Layer 8 of a small transformer language model trained on English Wikipedia (12 layers, counted from 0, width 128).
A neuron adds its activation times its output weights to the MLP's output. To switch it off is to set its activation to zero at one token and run the rest of the model.
A neuron's activation on a vector x is GELU(weights . x + bias), where the dot is the dot product.

Input weights of the MLP neurons that the questions are about. A number n stands for (n - 128) times 0.0087.
n106 (bias 0.020): 88, 156, 186, 94, 138, 97, 117, 105, 127, 132, 133, 94, 135, 126, 136, 132, 99, 162, 142, 85, 136, 77, 119, 103, 102, 139, 65, 142, 232, 159, 171, 133, 82, 120, 153, 111, 77, 127, 151, 102, 124, 141, 147, 109, 98, 94, 108, 122, 149, 198, 175, 116, 64, 108, 138, 138, 152, 116, 173, 135, 72, 176, 86, 102, 144, 130, 146, 131, 157, 120, 121, 134, 184, 155, 135, 161, 88, 75, 126, 189, 66, 161, 92, 154, 115, 154, 180, 84, 136, 149, 136, 150, 93, 157, 126, 155, 102, 99, 68, 177, 211, 88, 206, 94, 78, 147, 145, 152, 131, 160, 102, 46, 174, 127, 139, 95, 207, 124, 170, 134, 112, 113, 134, 105, 106, 165, 68, 163
n146 (bias 0.000): 122, 185, 155, 150, 110, 112, 121, 102, 195, 129, 150, 196, 62, 81, 61, 93, 135, 126, 149, 112, 58, 224, 153, 121, 88, 84, 121, 134, 172, 103, 111, 152, 105, 106, 69, 70, 64, 138, 99, 124, 161, 160, 81, 125, 150, 124, 77, 135, 125, 187, 145, 150, 94, 130, 102, 130, 104, 154, 125, 143, 148, 156, 129, 151, 179, 144, 102, 145, 112, 116, 125, 84, 118, 82, 197, 68, 173, 113, 166, 208, 172, 161, 131, 96, 132, 103, 123, 135, 142, 62, 76, 131, 159, 153, 65, 171, 166, 81, 102, 131, 112, 87, 81, 143, 189, 100, 214, 94, 79, 179, 77, 115, 110, 142, 134, 136, 113, 175, 148, 146, 120, 106, 163, 131, 177, 101, 138, 130
n197 (bias -0.011): 89, 142, 126, 197, 168, 109, 130, 105, 153, 118, 159, 112, 119, 142, 145, 152, 119, 117, 115, 116, 101, 138, 162, 102, 164, 100, 158, 169, 139, 130, 170, 151, 95, 134, 91, 94, 93, 127, 186, 139, 80, 140, 147, 113, 131, 108, 128, 155, 111, 155, 111, 90, 170, 128, 192, 121, 156, 114, 156, 91, 112, 111, 118, 120, 162, 104, 115, 110, 99, 177, 166, 124, 83, 122, 106, 108, 114, 103, 97, 115, 201, 159, 134, 168, 137, 153, 104, 131, 191, 143, 149, 155, 141, 143, 98, 134, 106, 130, 104, 138, 125, 120, 131, 132, 124, 115, 169, 95, 132, 70, 98, 92, 130, 64, 156, 126, 117, 112, 80, 144, 173, 148, 197, 128, 123, 137, 108, 77
n233 (bias -0.053): 115, 116, 97, 40, 202, 91, 162, 155, 153, 105, 146, 78, 135, 91, 151, 62, 138, 173, 74, 139, 172, 159, 87, 120, 199, 93, 120, 199, 57, 48, 173, 116, 105, 174, 108, 168, 168, 136, 84, 126, 138, 99, 148, 105, 192, 199, 147, 120, 99, 150, 180, 145, 142, 82, 159, 124, 150, 170, 173, 143, 132, 154, 107, 227, 133, 119, 115, 186, 132, 76, 198, 142, 120, 130, 148, 224, 161, 112, 85, 108, 134, 152, 98, 133, 77, 178, 168, 121, 217, 113, 69, 47, 114, 69, 109, 103, 96, 98, 89, 139, 147, 66, 116, 116, 112, 143, 79, 181, 143, 98, 179, 28, 8, 157, 84, 180, 190, 144, 70, 128, 151, 82, 136, 133, 113, 129, 173, 118
n296 (bias -0.020): 90, 105, 97, 153, 117, 189, 169, 191, 113, 103, 108, 99, 164, 89, 135, 129, 155, 139, 110, 101, 151, 84, 147, 96, 114, 103, 136, 145, 129, 120, 100, 144, 122, 113, 148, 143, 113, 134, 116, 114, 128, 149, 117, 165, 178, 109, 110, 139, 103, 193, 46, 108, 133, 114, 97, 126, 127, 112, 92, 144, 146, 101, 98, 134, 143, 124, 133, 154, 125, 97, 114, 140, 140, 151, 138, 145, 121, 148, 102, 104, 166, 57, 168, 143, 88, 120, 153, 154, 148, 146, 132, 35, 128, 152, 188, 88, 149, 170, 89, 92, 144, 164, 143, 122, 125, 121, 164, 154, 121, 141, 162, 104, 165, 108, 135, 102, 194, 172, 83, 151, 109, 139, 101, 144, 199, 101, 140, 118
n487 (bias 0.008): 117, 153, 154, 80, 147, 94, 150, 167, 124, 145, 159, 176, 129, 134, 83, 155, 177, 139, 93, 82, 134, 193, 95, 94, 126, 162, 63, 131, 105, 161, 143, 68, 99, 168, 140, 158, 97, 141, 137, 107, 121, 90, 68, 113, 133, 56, 120, 122, 114, 128, 154, 143, 105, 112, 170, 127, 113, 170, 116, 154, 101, 117, 169, 127, 141, 158, 75, 162, 125, 121, 137, 156, 161, 88, 150, 117, 103, 68, 126, 171, 198, 109, 144, 130, 66, 137, 173, 146, 175, 144, 62, 93, 166, 142, 97, 117, 118, 155, 121, 141, 88, 139, 91, 125, 113, 111, 126, 166, 124, 123, 122, 105, 122, 163, 114, 155, 98, 132, 127, 116, 75, 148, 116, 165, 128, 145, 118, 135

Output weights of the MLP neurons that the questions are about. A number n stands for (n - 128) times 0.0046.
n106: 129, 130, 131, 91, 150, 86, 112, 92, 141, 118, 89, 118, 124, 92, 160, 134, 159, 160, 95, 111, 148, 164, 107, 142, 168, 158, 105, 137, 131, 143, 110, 94, 109, 183, 159, 150, 112, 124, 114, 113, 158, 130, 100, 185, 94, 164, 60, 147, 109, 94, 140, 117, 158, 105, 148, 105, 138, 120, 146, 179, 166, 123, 121, 114, 164, 84, 158, 148, 113, 105, 154, 225, 149, 154, 165, 71, 103, 124, 171, 181, 107, 78, 156, 122, 96, 156, 218, 123, 110, 170, 79, 143, 82, 78, 142, 108, 94, 145, 106, 139, 109, 150, 163, 165, 116, 90, 117, 128, 101, 179, 161, 151, 78, 63, 107, 150, 138, 102, 134, 77, 120, 108, 147, 94, 156, 114, 155, 87
n146: 89, 58, 158, 216, 63, 121, 90, 119, 84, 144, 140, 55, 132, 121, 130, 114, 103, 100, 97, 93, 99, 168, 201, 153, 161, 183, 134, 160, 106, 135, 83, 137, 143, 164, 125, 160, 117, 116, 111, 159, 99, 157, 134, 106, 160, 128, 100, 141, 72, 101, 137, 143, 126, 119, 84, 97, 142, 95, 158, 115, 143, 191, 135, 110, 207, 197, 109, 151, 106, 149, 60, 141, 65, 163, 214, 103, 141, 166, 128, 115, 164, 109, 135, 67, 128, 183, 157, 159, 161, 141, 136, 84, 128, 161, 142, 110, 73, 124, 144, 148, 123, 142, 119, 144, 135, 99, 186, 124, 133, 112, 148, 93, 63, 94, 164, 125, 136, 94, 77, 181, 141, 95, 149, 140, 84, 148, 86, 99
n197: 170, 183, 107, 138, 156, 136, 113, 115, 143, 97, 146, 118, 103, 115, 138, 109, 72, 125, 120, 199, 133, 110, 69, 113, 137, 173, 146, 92, 151, 125, 128, 104, 129, 117, 174, 153, 115, 120, 105, 109, 151, 155, 147, 167, 148, 128, 84, 105, 144, 131, 107, 105, 161, 114, 146, 104, 142, 160, 119, 109, 92, 135, 148, 124, 92, 89, 154, 114, 132, 155, 150, 102, 116, 165, 61, 133, 162, 127, 150, 113, 124, 152, 95, 137, 145, 135, 158, 103, 134, 138, 154, 150, 130, 142, 111, 83, 142, 113, 66, 120, 81, 134, 158, 125, 162, 168, 71, 115, 151, 160, 94, 95, 122, 144, 94, 138, 176, 144, 166, 120, 63, 135, 101, 143, 125, 140, 164, 120
n233: 122, 200, 187, 42, 126, 23, 66, 138, 142, 127, 109, 101, 70, 152, 182, 187, 115, 207, 108, 171, 131, 179, 118, 108, 147, 44, 175, 81, 136, 109, 90, 79, 107, 139, 186, 76, 133, 130, 110, 108, 146, 150, 176, 131, 148, 192, 131, 124, 128, 153, 102, 132, 68, 114, 152, 130, 230, 199, 134, 189, 46, 149, 92, 168, 117, 142, 102, 129, 188, 117, 132, 219, 101, 76, 134, 234, 193, 144, 107, 85, 107, 155, 156, 113, 132, 155, 148, 83, 139, 173, 76, 60, 156, 110, 139, 102, 123, 97, 82, 121, 118, 8, 94, 142, 168, 93, 156, 136, 127, 120, 162, 52, 47, 201, 166, 166, 144, 152, 80, 186, 91, 147, 90, 104, 86, 133, 117, 121
n296: 154, 136, 179, 130, 134, 86, 142, 127, 128, 159, 146, 127, 127, 86, 128, 149, 110, 117, 107, 146, 131, 103, 82, 120, 151, 113, 144, 161, 150, 111, 103, 163, 115, 100, 142, 90, 164, 117, 161, 124, 137, 131, 134, 137, 94, 144, 108, 123, 114, 66, 160, 127, 74, 114, 156, 95, 188, 158, 132, 127, 104, 132, 129, 92, 148, 137, 104, 117, 141, 87, 169, 97, 160, 90, 181, 143, 135, 159, 149, 143, 105, 161, 81, 128, 115, 137, 152, 106, 97, 115, 120, 165, 133, 142, 149, 155, 102, 95, 147, 126, 148, 128, 113, 85, 103, 138, 79, 118, 114, 127, 124, 153, 116, 161, 152, 115, 79, 121, 119, 173, 121, 107, 116, 158, 87, 135, 108, 135
n487: 94, 164, 140, 112, 169, 154, 162, 185, 110, 105, 124, 157, 113, 87, 115, 133, 140, 155, 93, 178, 150, 201, 100, 82, 121, 85, 131, 133, 170, 90, 150, 128, 103, 130, 126, 72, 159, 144, 162, 152, 154, 125, 114, 137, 132, 137, 90, 123, 131, 148, 172, 124, 114, 111, 171, 171, 109, 158, 123, 138, 86, 113, 99, 142, 145, 123, 102, 121, 107, 86, 162, 129, 111, 176, 113, 171, 142, 156, 108, 107, 150, 132, 115, 136, 168, 117, 128, 114, 175, 119, 136, 90, 57, 124, 155, 68, 136, 98, 56, 159, 131, 133, 164, 128, 146, 58, 133, 72, 166, 111, 105, 143, 99, 166, 114, 115, 144, 161, 102, 99, 97, 122, 133, 100, 131, 133, 122, 166

Each question names a token from some text and the token that comes next. It shows the vector x that enters the MLP there. A number n stands for (n - 128) times 0.028.

Then comes g, the gradient of the next token's log-probability with respect to the MLP's output, scaled to length 1. A neuron's effect is roughly proportional to its activation times (output weights . g). A number n stands for (n - 128) times 0.0028.

"di", then "k"
x: 67, 173, 109, 124, 122, 158, 144, 165, 117, 84, 98, 155, 128, 78, 105, 142, 118, 110, 75, 128, 178, 153, 164, 103, 97, 122, 174, 141, 136, 117, 110, 101, 151, 164, 177, 142, 158, 162, 126, 202, 144, 134, 143, 106, 112, 119, 109, 120, 143, 123, 131, 68, 97, 148, 193, 147, 107, 170, 99, 47, 112, 187, 179, 134, 131, 95, 94, 100, 55, 179, 180, 201, 131, 143, 204, 44, 153, 155, 136, 123, 108, 133, 153, 106, 134, 121, 160, 63, 138, 116, 156, 142, 72, 154, 148, 132, 83, 129, 74, 116, 73, 78, 137, 134, 186, 90, 116, 129, 173, 92, 115, 220, 167, 132, 108, 76, 112, 137, 140, 168, 138, 85, 96, 90, 131, 125, 135, 106
g: 104, 122, 73, 164, 166, 129, 132, 135, 114, 145, 157, 99, 119, 126, 170, 149, 92, 148, 138, 117, 91, 101, 141, 120, 148, 168, 92, 100, 130, 79, 123, 115, 142, 169, 199, 99, 125, 121, 134, 104, 176, 108, 112, 139, 121, 140, 47, 120, 137, 87, 183, 109, 159, 81, 108, 117, 118, 107, 124, 134, 111, 127, 157, 119, 122, 40, 135, 137, 170, 172, 145, 74, 121, 127, 154, 144, 134, 166, 83, 165, 81, 123, 113, 107, 140, 146, 128, 183, 114, 110, 130, 167, 137, 184, 171, 128, 187, 143, 81, 105, 106, 148, 101, 92, 104, 128, 123, 206, 182, 148, 169, 155, 108, 171, 155, 154, 88, 176, 110, 81, 133, 147, 58, 157, 90, 108, 88, 93
Which neuron, switched off, lowers the next token's probability most? n197

" |", then "\n"
x: 66, 129, 96, 113, 125, 118, 143, 174, 108, 94, 85, 158, 137, 98, 117, 136, 126, 111, 104, 130, 163, 152, 117, 91, 89, 112, 138, 128, 143, 105, 128, 118, 154, 168, 166, 140, 161, 173, 148, 180, 156, 114, 165, 139, 102, 111, 116, 134, 139, 107, 150, 87, 66, 150, 156, 140, 117, 169, 117, 58, 105, 199, 168, 93, 143, 105, 114, 104, 92, 166, 170, 225, 122, 160, 199, 79, 164, 169, 147, 122, 101, 134, 155, 151, 150, 128, 156, 79, 144, 138, 139, 136, 41, 176, 125, 85, 93, 139, 64, 134, 94, 69, 167, 132, 176, 77, 126, 122, 173, 91, 138, 217, 147, 98, 115, 100, 103, 126, 146, 150, 147, 87, 70, 83, 141, 155, 135, 110
g: 120, 122, 164, 165, 156, 102, 114, 120, 142, 54, 103, 91, 179, 104, 144, 93, 88, 92, 119, 142, 63, 138, 114, 78, 165, 171, 135, 78, 142, 61, 171, 118, 56, 152, 119, 133, 137, 135, 129, 98, 191, 173, 107, 160, 114, 119, 143, 91, 167, 167, 153, 130, 97, 162, 127, 86, 122, 95, 142, 103, 193, 84, 124, 138, 76, 84, 164, 177, 134, 115, 141, 143, 130, 156, 163, 86, 142, 81, 143, 178, 115, 143, 156, 121, 99, 145, 148, 136, 127, 139, 121, 153, 113, 147, 120, 97, 69, 129, 203, 130, 166, 151, 134, 128, 144, 81, 90, 154, 140, 122, 172, 122, 175, 106, 110, 98, 158, 110, 161, 103, 127, 157, 128, 64, 143, 155, 170, 100
Which neuron, switched off, lowers the next token's probability most? n106

"=", then "="
x: 68, 161, 95, 112, 127, 142, 133, 166, 118, 89, 92, 140, 124, 100, 124, 129, 107, 111, 97, 123, 158, 138, 115, 107, 87, 118, 132, 130, 138, 136, 132, 113, 174, 185, 174, 150, 152, 154, 135, 166, 175, 118, 159, 145, 77, 133, 91, 139, 167, 96, 165, 65, 102, 151, 156, 132, 128, 191, 108, 82, 98, 199, 142, 111, 132, 125, 125, 126, 99, 174, 179, 180, 136, 159, 188, 39, 144, 147, 171, 112, 102, 117, 138, 145, 174, 142, 176, 74, 142, 142, 116, 105, 39, 163, 127, 74, 89, 117, 80, 139, 121, 62, 170, 135, 170, 89, 123, 117, 176, 81, 119, 208, 158, 114, 128, 114, 110, 126, 162, 128, 145, 72, 83, 82, 124, 128, 147, 127
g: 79, 133, 105, 152, 127, 150, 108, 174, 125, 117, 148, 194, 116, 178, 104, 147, 186, 149, 100, 122, 100, 134, 159, 161, 67, 134, 173, 98, 114, 150, 125, 95, 168, 120, 106, 162, 141, 111, 136, 160, 118, 95, 131, 124, 158, 118, 215, 159, 115, 117, 105, 98, 136, 94, 120, 145, 117, 133, 41, 163, 51, 106, 166, 134, 155, 151, 134, 107, 108, 134, 124, 98, 136, 66, 69, 150, 47, 153, 100, 106, 145, 125, 95, 139, 163, 125, 62, 135, 110, 157, 137, 88, 131, 136, 143, 112, 143, 118, 137, 130, 103, 128, 79, 139, 155, 152, 124, 168, 132, 73, 133, 128, 113, 117, 209, 163, 124, 135, 154, 143, 87, 94, 112, 180, 149, 97, 197, 144
Which neuron, switched off, raises the next token's probability most? n106

"isi", then "e"
x: 75, 157, 108, 128, 125, 115, 123, 173, 124, 87, 82, 160, 124, 87, 103, 126, 119, 104, 99, 136, 167, 183, 127, 125, 85, 145, 153, 147, 158, 99, 111, 94, 165, 167, 183, 153, 163, 163, 138, 194, 173, 103, 159, 107, 95, 120, 125, 125, 156, 86, 155, 69, 87, 136, 159, 141, 116, 181, 87, 66, 102, 157, 191, 114, 134, 101, 110, 108, 82, 181, 146, 209, 108, 166, 222, 71, 140, 165, 165, 131, 145, 119, 158, 119, 145, 143, 163, 97, 126, 154, 161, 137, 62, 153, 134, 101, 99, 131, 85, 131, 86, 57, 134, 125, 188, 101, 88, 132, 169, 81, 120, 207, 138, 138, 109, 81, 106, 130, 116, 145, 131, 75, 78, 53, 149, 127, 138, 129
g: 151, 85, 184, 109, 153, 113, 78, 132, 168, 84, 85, 169, 104, 184, 147, 146, 110, 72, 89, 139, 122, 235, 101, 116, 69, 147, 140, 147, 110, 143, 106, 106, 117, 107, 125, 144, 80, 163, 105, 176, 135, 118, 146, 82, 116, 165, 74, 176, 63, 129, 141, 140, 155, 184, 48, 109, 193, 102, 87, 139, 105, 135, 115, 119, 116, 204, 149, 99, 113, 147, 156, 141, 121, 130, 123, 179, 179, 159, 96, 93, 106, 94, 108, 127, 159, 161, 118, 129, 134, 80, 145, 143, 143, 138, 114, 130, 107, 169, 144, 112, 123, 108, 135, 129, 92, 132, 165, 116, 149, 112, 149, 120, 151, 59, 110, 123, 136, 123, 143, 137, 161, 167, 126, 148, 141, 81, 140, 105
Which neuron, switched off, raises the next token's probability most? n487

"=", then "A"
x: 66, 149, 93, 126, 138, 152, 137, 159, 114, 100, 89, 142, 133, 100, 126, 117, 102, 103, 98, 119, 155, 143, 133, 108, 76, 129, 119, 136, 137, 157, 126, 104, 178, 175, 170, 143, 164, 148, 130, 172, 169, 131, 157, 141, 74, 127, 102, 148, 165, 115, 158, 59, 96, 148, 147, 144, 120, 184, 110, 77, 97, 208, 146, 116, 130, 124, 124, 142, 95, 173, 171, 167, 130, 154, 172, 53, 131, 157, 165, 108, 112, 116, 138, 154, 173, 141, 179, 91, 150, 145, 135, 89, 36, 165, 125, 66, 82, 120, 65, 131, 120, 77, 180, 137, 163, 86, 130, 117, 169, 75, 133, 211, 157, 107, 124, 110, 105, 135, 144, 142, 150, 69, 88, 91, 134, 132, 134, 115
g: 141, 86, 137, 137, 156, 120, 115, 140, 144, 116, 85, 151, 141, 123, 142, 126, 97, 160, 84, 138, 68, 106, 138, 143, 156, 97, 158, 99, 130, 146, 95, 94, 174, 154, 111, 71, 159, 125, 130, 144, 100, 92, 155, 73, 119, 103, 101, 109, 109, 124, 102, 116, 164, 162, 105, 179, 150, 140, 140, 193, 119, 138, 126, 126, 126, 159, 90, 146, 82, 133, 180, 12, 140, 142, 143, 144, 78, 113, 173, 175, 174, 180, 149, 116, 119, 135, 102, 96, 127, 153, 126, 139, 160, 154, 128, 175, 85, 160, 72, 131, 137, 131, 171, 151, 142, 157, 56, 170, 169, 147, 123, 62, 172, 114, 98, 141, 152, 118, 133, 125, 150, 25, 146, 123, 128, 113, 108, 123
Which neuron, switched off, raises the next token's probability most? n106

" late", then " 1990s"
x: 59, 160, 101, 138, 142, 143, 164, 187, 105, 82, 100, 140, 110, 113, 150, 120, 114, 139, 89, 166, 173, 121, 115, 117, 83, 111, 165, 143, 143, 129, 110, 108, 152, 194, 156, 177, 146, 189, 127, 186, 166, 112, 131, 113, 77, 113, 93, 119, 141, 125, 146, 79, 64, 149, 117, 141, 103, 174, 112, 64, 91, 175, 149, 118, 124, 121, 125, 145, 117, 161, 154, 205, 134, 140, 199, 69, 155, 166, 145, 112, 131, 113, 147, 137, 144, 155, 175, 91, 142, 154, 127, 110, 45, 189, 118, 90, 107, 137, 75, 131, 107, 66, 137, 121, 161, 98, 89, 94, 155, 85, 113, 214, 156, 123, 133, 103, 116, 117, 135, 143, 165, 56, 68, 115, 149, 145, 144, 87
g: 153, 163, 81, 133, 155, 116, 134, 194, 136, 99, 106, 95, 120, 103, 140, 124, 65, 135, 105, 78, 199, 122, 159, 171, 156, 169, 101, 120, 161, 141, 120, 132, 212, 124, 167, 118, 142, 144, 120, 64, 123, 139, 125, 158, 125, 161, 99, 155, 131, 92, 113, 108, 111, 60, 112, 96, 165, 96, 144, 99, 135, 76, 139, 96, 144, 54, 122, 163, 224, 131, 98, 137, 65, 156, 66, 152, 129, 153, 152, 120, 93, 147, 142, 118, 98, 144, 108, 128, 126, 156, 77, 147, 109, 112, 101, 116, 164, 110, 82, 145, 104, 145, 143, 111, 180, 173, 108, 206, 112, 117, 112, 153, 140, 142, 103, 107, 111, 184, 134, 134, 119, 136, 144, 177, 103, 113, 126, 122
Which neuron, switched off, lowers the next token's probability most? n296

" after", then "no"
x: 84, 157, 101, 126, 128, 146, 134, 158, 124, 72, 97, 143, 148, 131, 139, 105, 132, 121, 91, 142, 178, 137, 125, 123, 91, 104, 159, 112, 137, 111, 87, 112, 165, 157, 148, 189, 174, 163, 126, 172, 149, 92, 144, 115, 87, 116, 113, 122, 141, 128, 160, 62, 111, 149, 135, 146, 105, 175, 106, 68, 114, 197, 135, 98, 122, 118, 132, 126, 108, 181, 152, 189, 143, 144, 210, 43, 125, 174, 127, 102, 141, 145, 149, 136, 135, 140, 176, 80, 139, 145, 123, 101, 64, 179, 127, 77, 80, 135, 87, 130, 98, 100, 158, 124, 191, 102, 89, 99, 182, 70, 118, 232, 161, 134, 133, 98, 119, 141, 141, 147, 138, 72, 72, 100, 130, 157, 107, 95
g: 101, 98, 164, 162, 150, 113, 96, 176, 143, 91, 126, 130, 198, 119, 135, 176, 87, 109, 101, 110, 106, 116, 120, 147, 120, 118, 176, 128, 126, 127, 80, 115, 150, 174, 151, 128, 95, 107, 129, 151, 161, 121, 168, 164, 132, 56, 110, 145, 127, 113, 164, 113, 160, 155, 138, 145, 210, 162, 154, 147, 108, 105, 185, 141, 121, 111, 184, 174, 80, 107, 159, 97, 133, 116, 67, 121, 98, 138, 127, 174, 103, 73, 119, 96, 137, 139, 135, 105, 111, 67, 83, 86, 187, 153, 129, 141, 115, 137, 184, 96, 130, 125, 175, 72, 147, 153, 125, 88, 100, 144, 93, 107, 121, 64, 133, 114, 54, 147, 104, 169, 136, 62, 145, 152, 149, 151, 131, 150
Which neuron, switched off, lowers the next token's probability most? n296

" published", then " in"
x: 73, 135, 92, 133, 145, 107, 178, 162, 123, 98, 85, 136, 134, 106, 141, 109, 127, 115, 104, 145, 162, 150, 104, 98, 83, 114, 141, 151, 122, 126, 106, 108, 195, 159, 183, 155, 176, 170, 137, 185, 170, 94, 144, 110, 96, 132, 141, 114, 153, 125, 165, 73, 74, 120, 130, 140, 102, 169, 100, 66, 99, 173, 142, 112, 145, 129, 125, 116, 76, 168, 161, 191, 117, 167, 207, 63, 176, 172, 160, 134, 110, 166, 121, 172, 161, 127, 164, 77, 135, 139, 151, 132, 44, 180, 127, 79, 80, 128, 71, 144, 105, 85, 150, 137, 152, 116, 103, 101, 174, 81, 141, 218, 135, 123, 114, 114, 126, 153, 132, 131, 127, 73, 81, 84, 122, 141, 128, 73
g: 128, 97, 135, 132, 143, 96, 113, 172, 82, 138, 122, 127, 109, 135, 110, 130, 84, 167, 131, 116, 133, 129, 112, 91, 154, 70, 150, 135, 129, 143, 143, 61, 144, 174, 143, 129, 134, 145, 119, 145, 133, 161, 130, 175, 127, 136, 164, 98, 90, 135, 142, 106, 165, 53, 112, 153, 170, 194, 141, 108, 77, 145, 128, 137, 149, 142, 123, 143, 154, 87, 131, 133, 114, 228, 93, 162, 178, 79, 86, 175, 117, 151, 107, 67, 119, 157, 196, 90, 113, 128, 54, 126, 90, 141, 115, 115, 116, 127, 167, 161, 138, 124, 158, 124, 133, 92, 205, 137, 113, 144, 98, 75, 89, 131, 194, 100, 53, 98, 120, 119, 129, 121, 113, 107, 155, 145, 178, 128
Which neuron, switched off, lowers the next token's probability most? n233

" through", then " Sunday"
x: 95, 169, 89, 126, 112, 136, 167, 168, 113, 104, 105, 138, 131, 117, 122, 119, 121, 95, 96, 124, 186, 144, 95, 122, 101, 132, 164, 133, 129, 117, 108, 102, 162, 176, 185, 174, 160, 152, 126, 190, 178, 93, 145, 118, 103, 130, 131, 104, 127, 111, 161, 88, 73, 137, 125, 155, 111, 193, 112, 51, 100, 203, 148, 125, 130, 120, 110, 112, 69, 175, 161, 194, 132, 143, 219, 65, 138, 149, 147, 120, 130, 136, 147, 135, 161, 134, 158, 80, 144, 134, 139, 120, 51, 170, 129, 79, 98, 134, 94, 127, 102, 68, 146, 111, 185, 91, 116, 111, 174, 82, 135, 227, 137, 146, 107, 124, 108, 127, 125, 142, 132, 74, 69, 85, 114, 157, 106, 101
g: 100, 120, 205, 75, 157, 130, 70, 100, 117, 136, 153, 100, 171, 134, 154, 152, 59, 174, 154, 122, 166, 83, 125, 135, 170, 84, 133, 123, 115, 79, 84, 147, 158, 117, 132, 141, 161, 98, 129, 102, 153, 139, 131, 31, 154, 137, 145, 116, 150, 130, 123, 137, 132, 111, 165, 156, 127, 117, 103, 122, 141, 152, 140, 143, 90, 151, 148, 108, 176, 145, 181, 163, 57, 104, 95, 183, 172, 115, 158, 54, 65, 132, 164, 147, 115, 133, 144, 160, 105, 153, 114, 103, 156, 95, 107, 55, 113, 128, 105, 119, 132, 144, 107, 105, 131, 130, 115, 85, 182, 131, 145, 147, 98, 211, 139, 138, 135, 150, 181, 156, 106, 96, 144, 118, 109, 126, 98, 101
Which neuron, switched off, lowers the next token's probability most? n233

"han", then " Cru"
x: 61, 175, 126, 129, 132, 160, 169, 155, 124, 92, 110, 195, 143, 70, 149, 107, 116, 117, 71, 145, 140, 127, 160, 107, 78, 140, 194, 137, 131, 121, 116, 89, 115, 153, 168, 161, 130, 192, 134, 219, 139, 126, 148, 101, 90, 138, 118, 125, 130, 159, 136, 73, 126, 140, 146, 157, 119, 161, 126, 73, 108, 180, 145, 100, 147, 125, 120, 142, 128, 190, 158, 206, 117, 157, 163, 31, 169, 192, 182, 134, 104, 116, 117, 74, 126, 129, 158, 96, 127, 72, 144, 134, 65, 131, 115, 130, 109, 119, 76, 143, 104, 94, 127, 108, 182, 77, 108, 108, 159, 118, 135, 210, 168, 120, 91, 78, 95, 154, 133, 124, 135, 53, 58, 72, 126, 155, 138, 100
g: 143, 136, 95, 120, 108, 166, 103, 82, 113, 174, 140, 190, 91, 113, 102, 86, 137, 157, 116, 129, 179, 143, 131, 109, 144, 127, 61, 161, 118, 150, 121, 177, 118, 119, 85, 122, 157, 149, 113, 117, 132, 132, 186, 100, 141, 173, 160, 148, 139, 114, 118, 165, 82, 87, 100, 154, 37, 70, 91, 141, 178, 156, 72, 101, 133, 209, 107, 139, 141, 143, 103, 166, 68, 163, 183, 176, 154, 136, 108, 121, 149, 119, 133, 125, 133, 68, 135, 154, 181, 153, 121, 116, 101, 82, 91, 123, 138, 125, 147, 160, 135, 135, 93, 158, 170, 126, 127, 78, 106, 132, 92, 113, 55, 165, 117, 122, 179, 104, 159, 129, 165, 131, 151, 93, 93, 121, 129, 128
Which neuron, switched off, lowers the next token's probability most? n146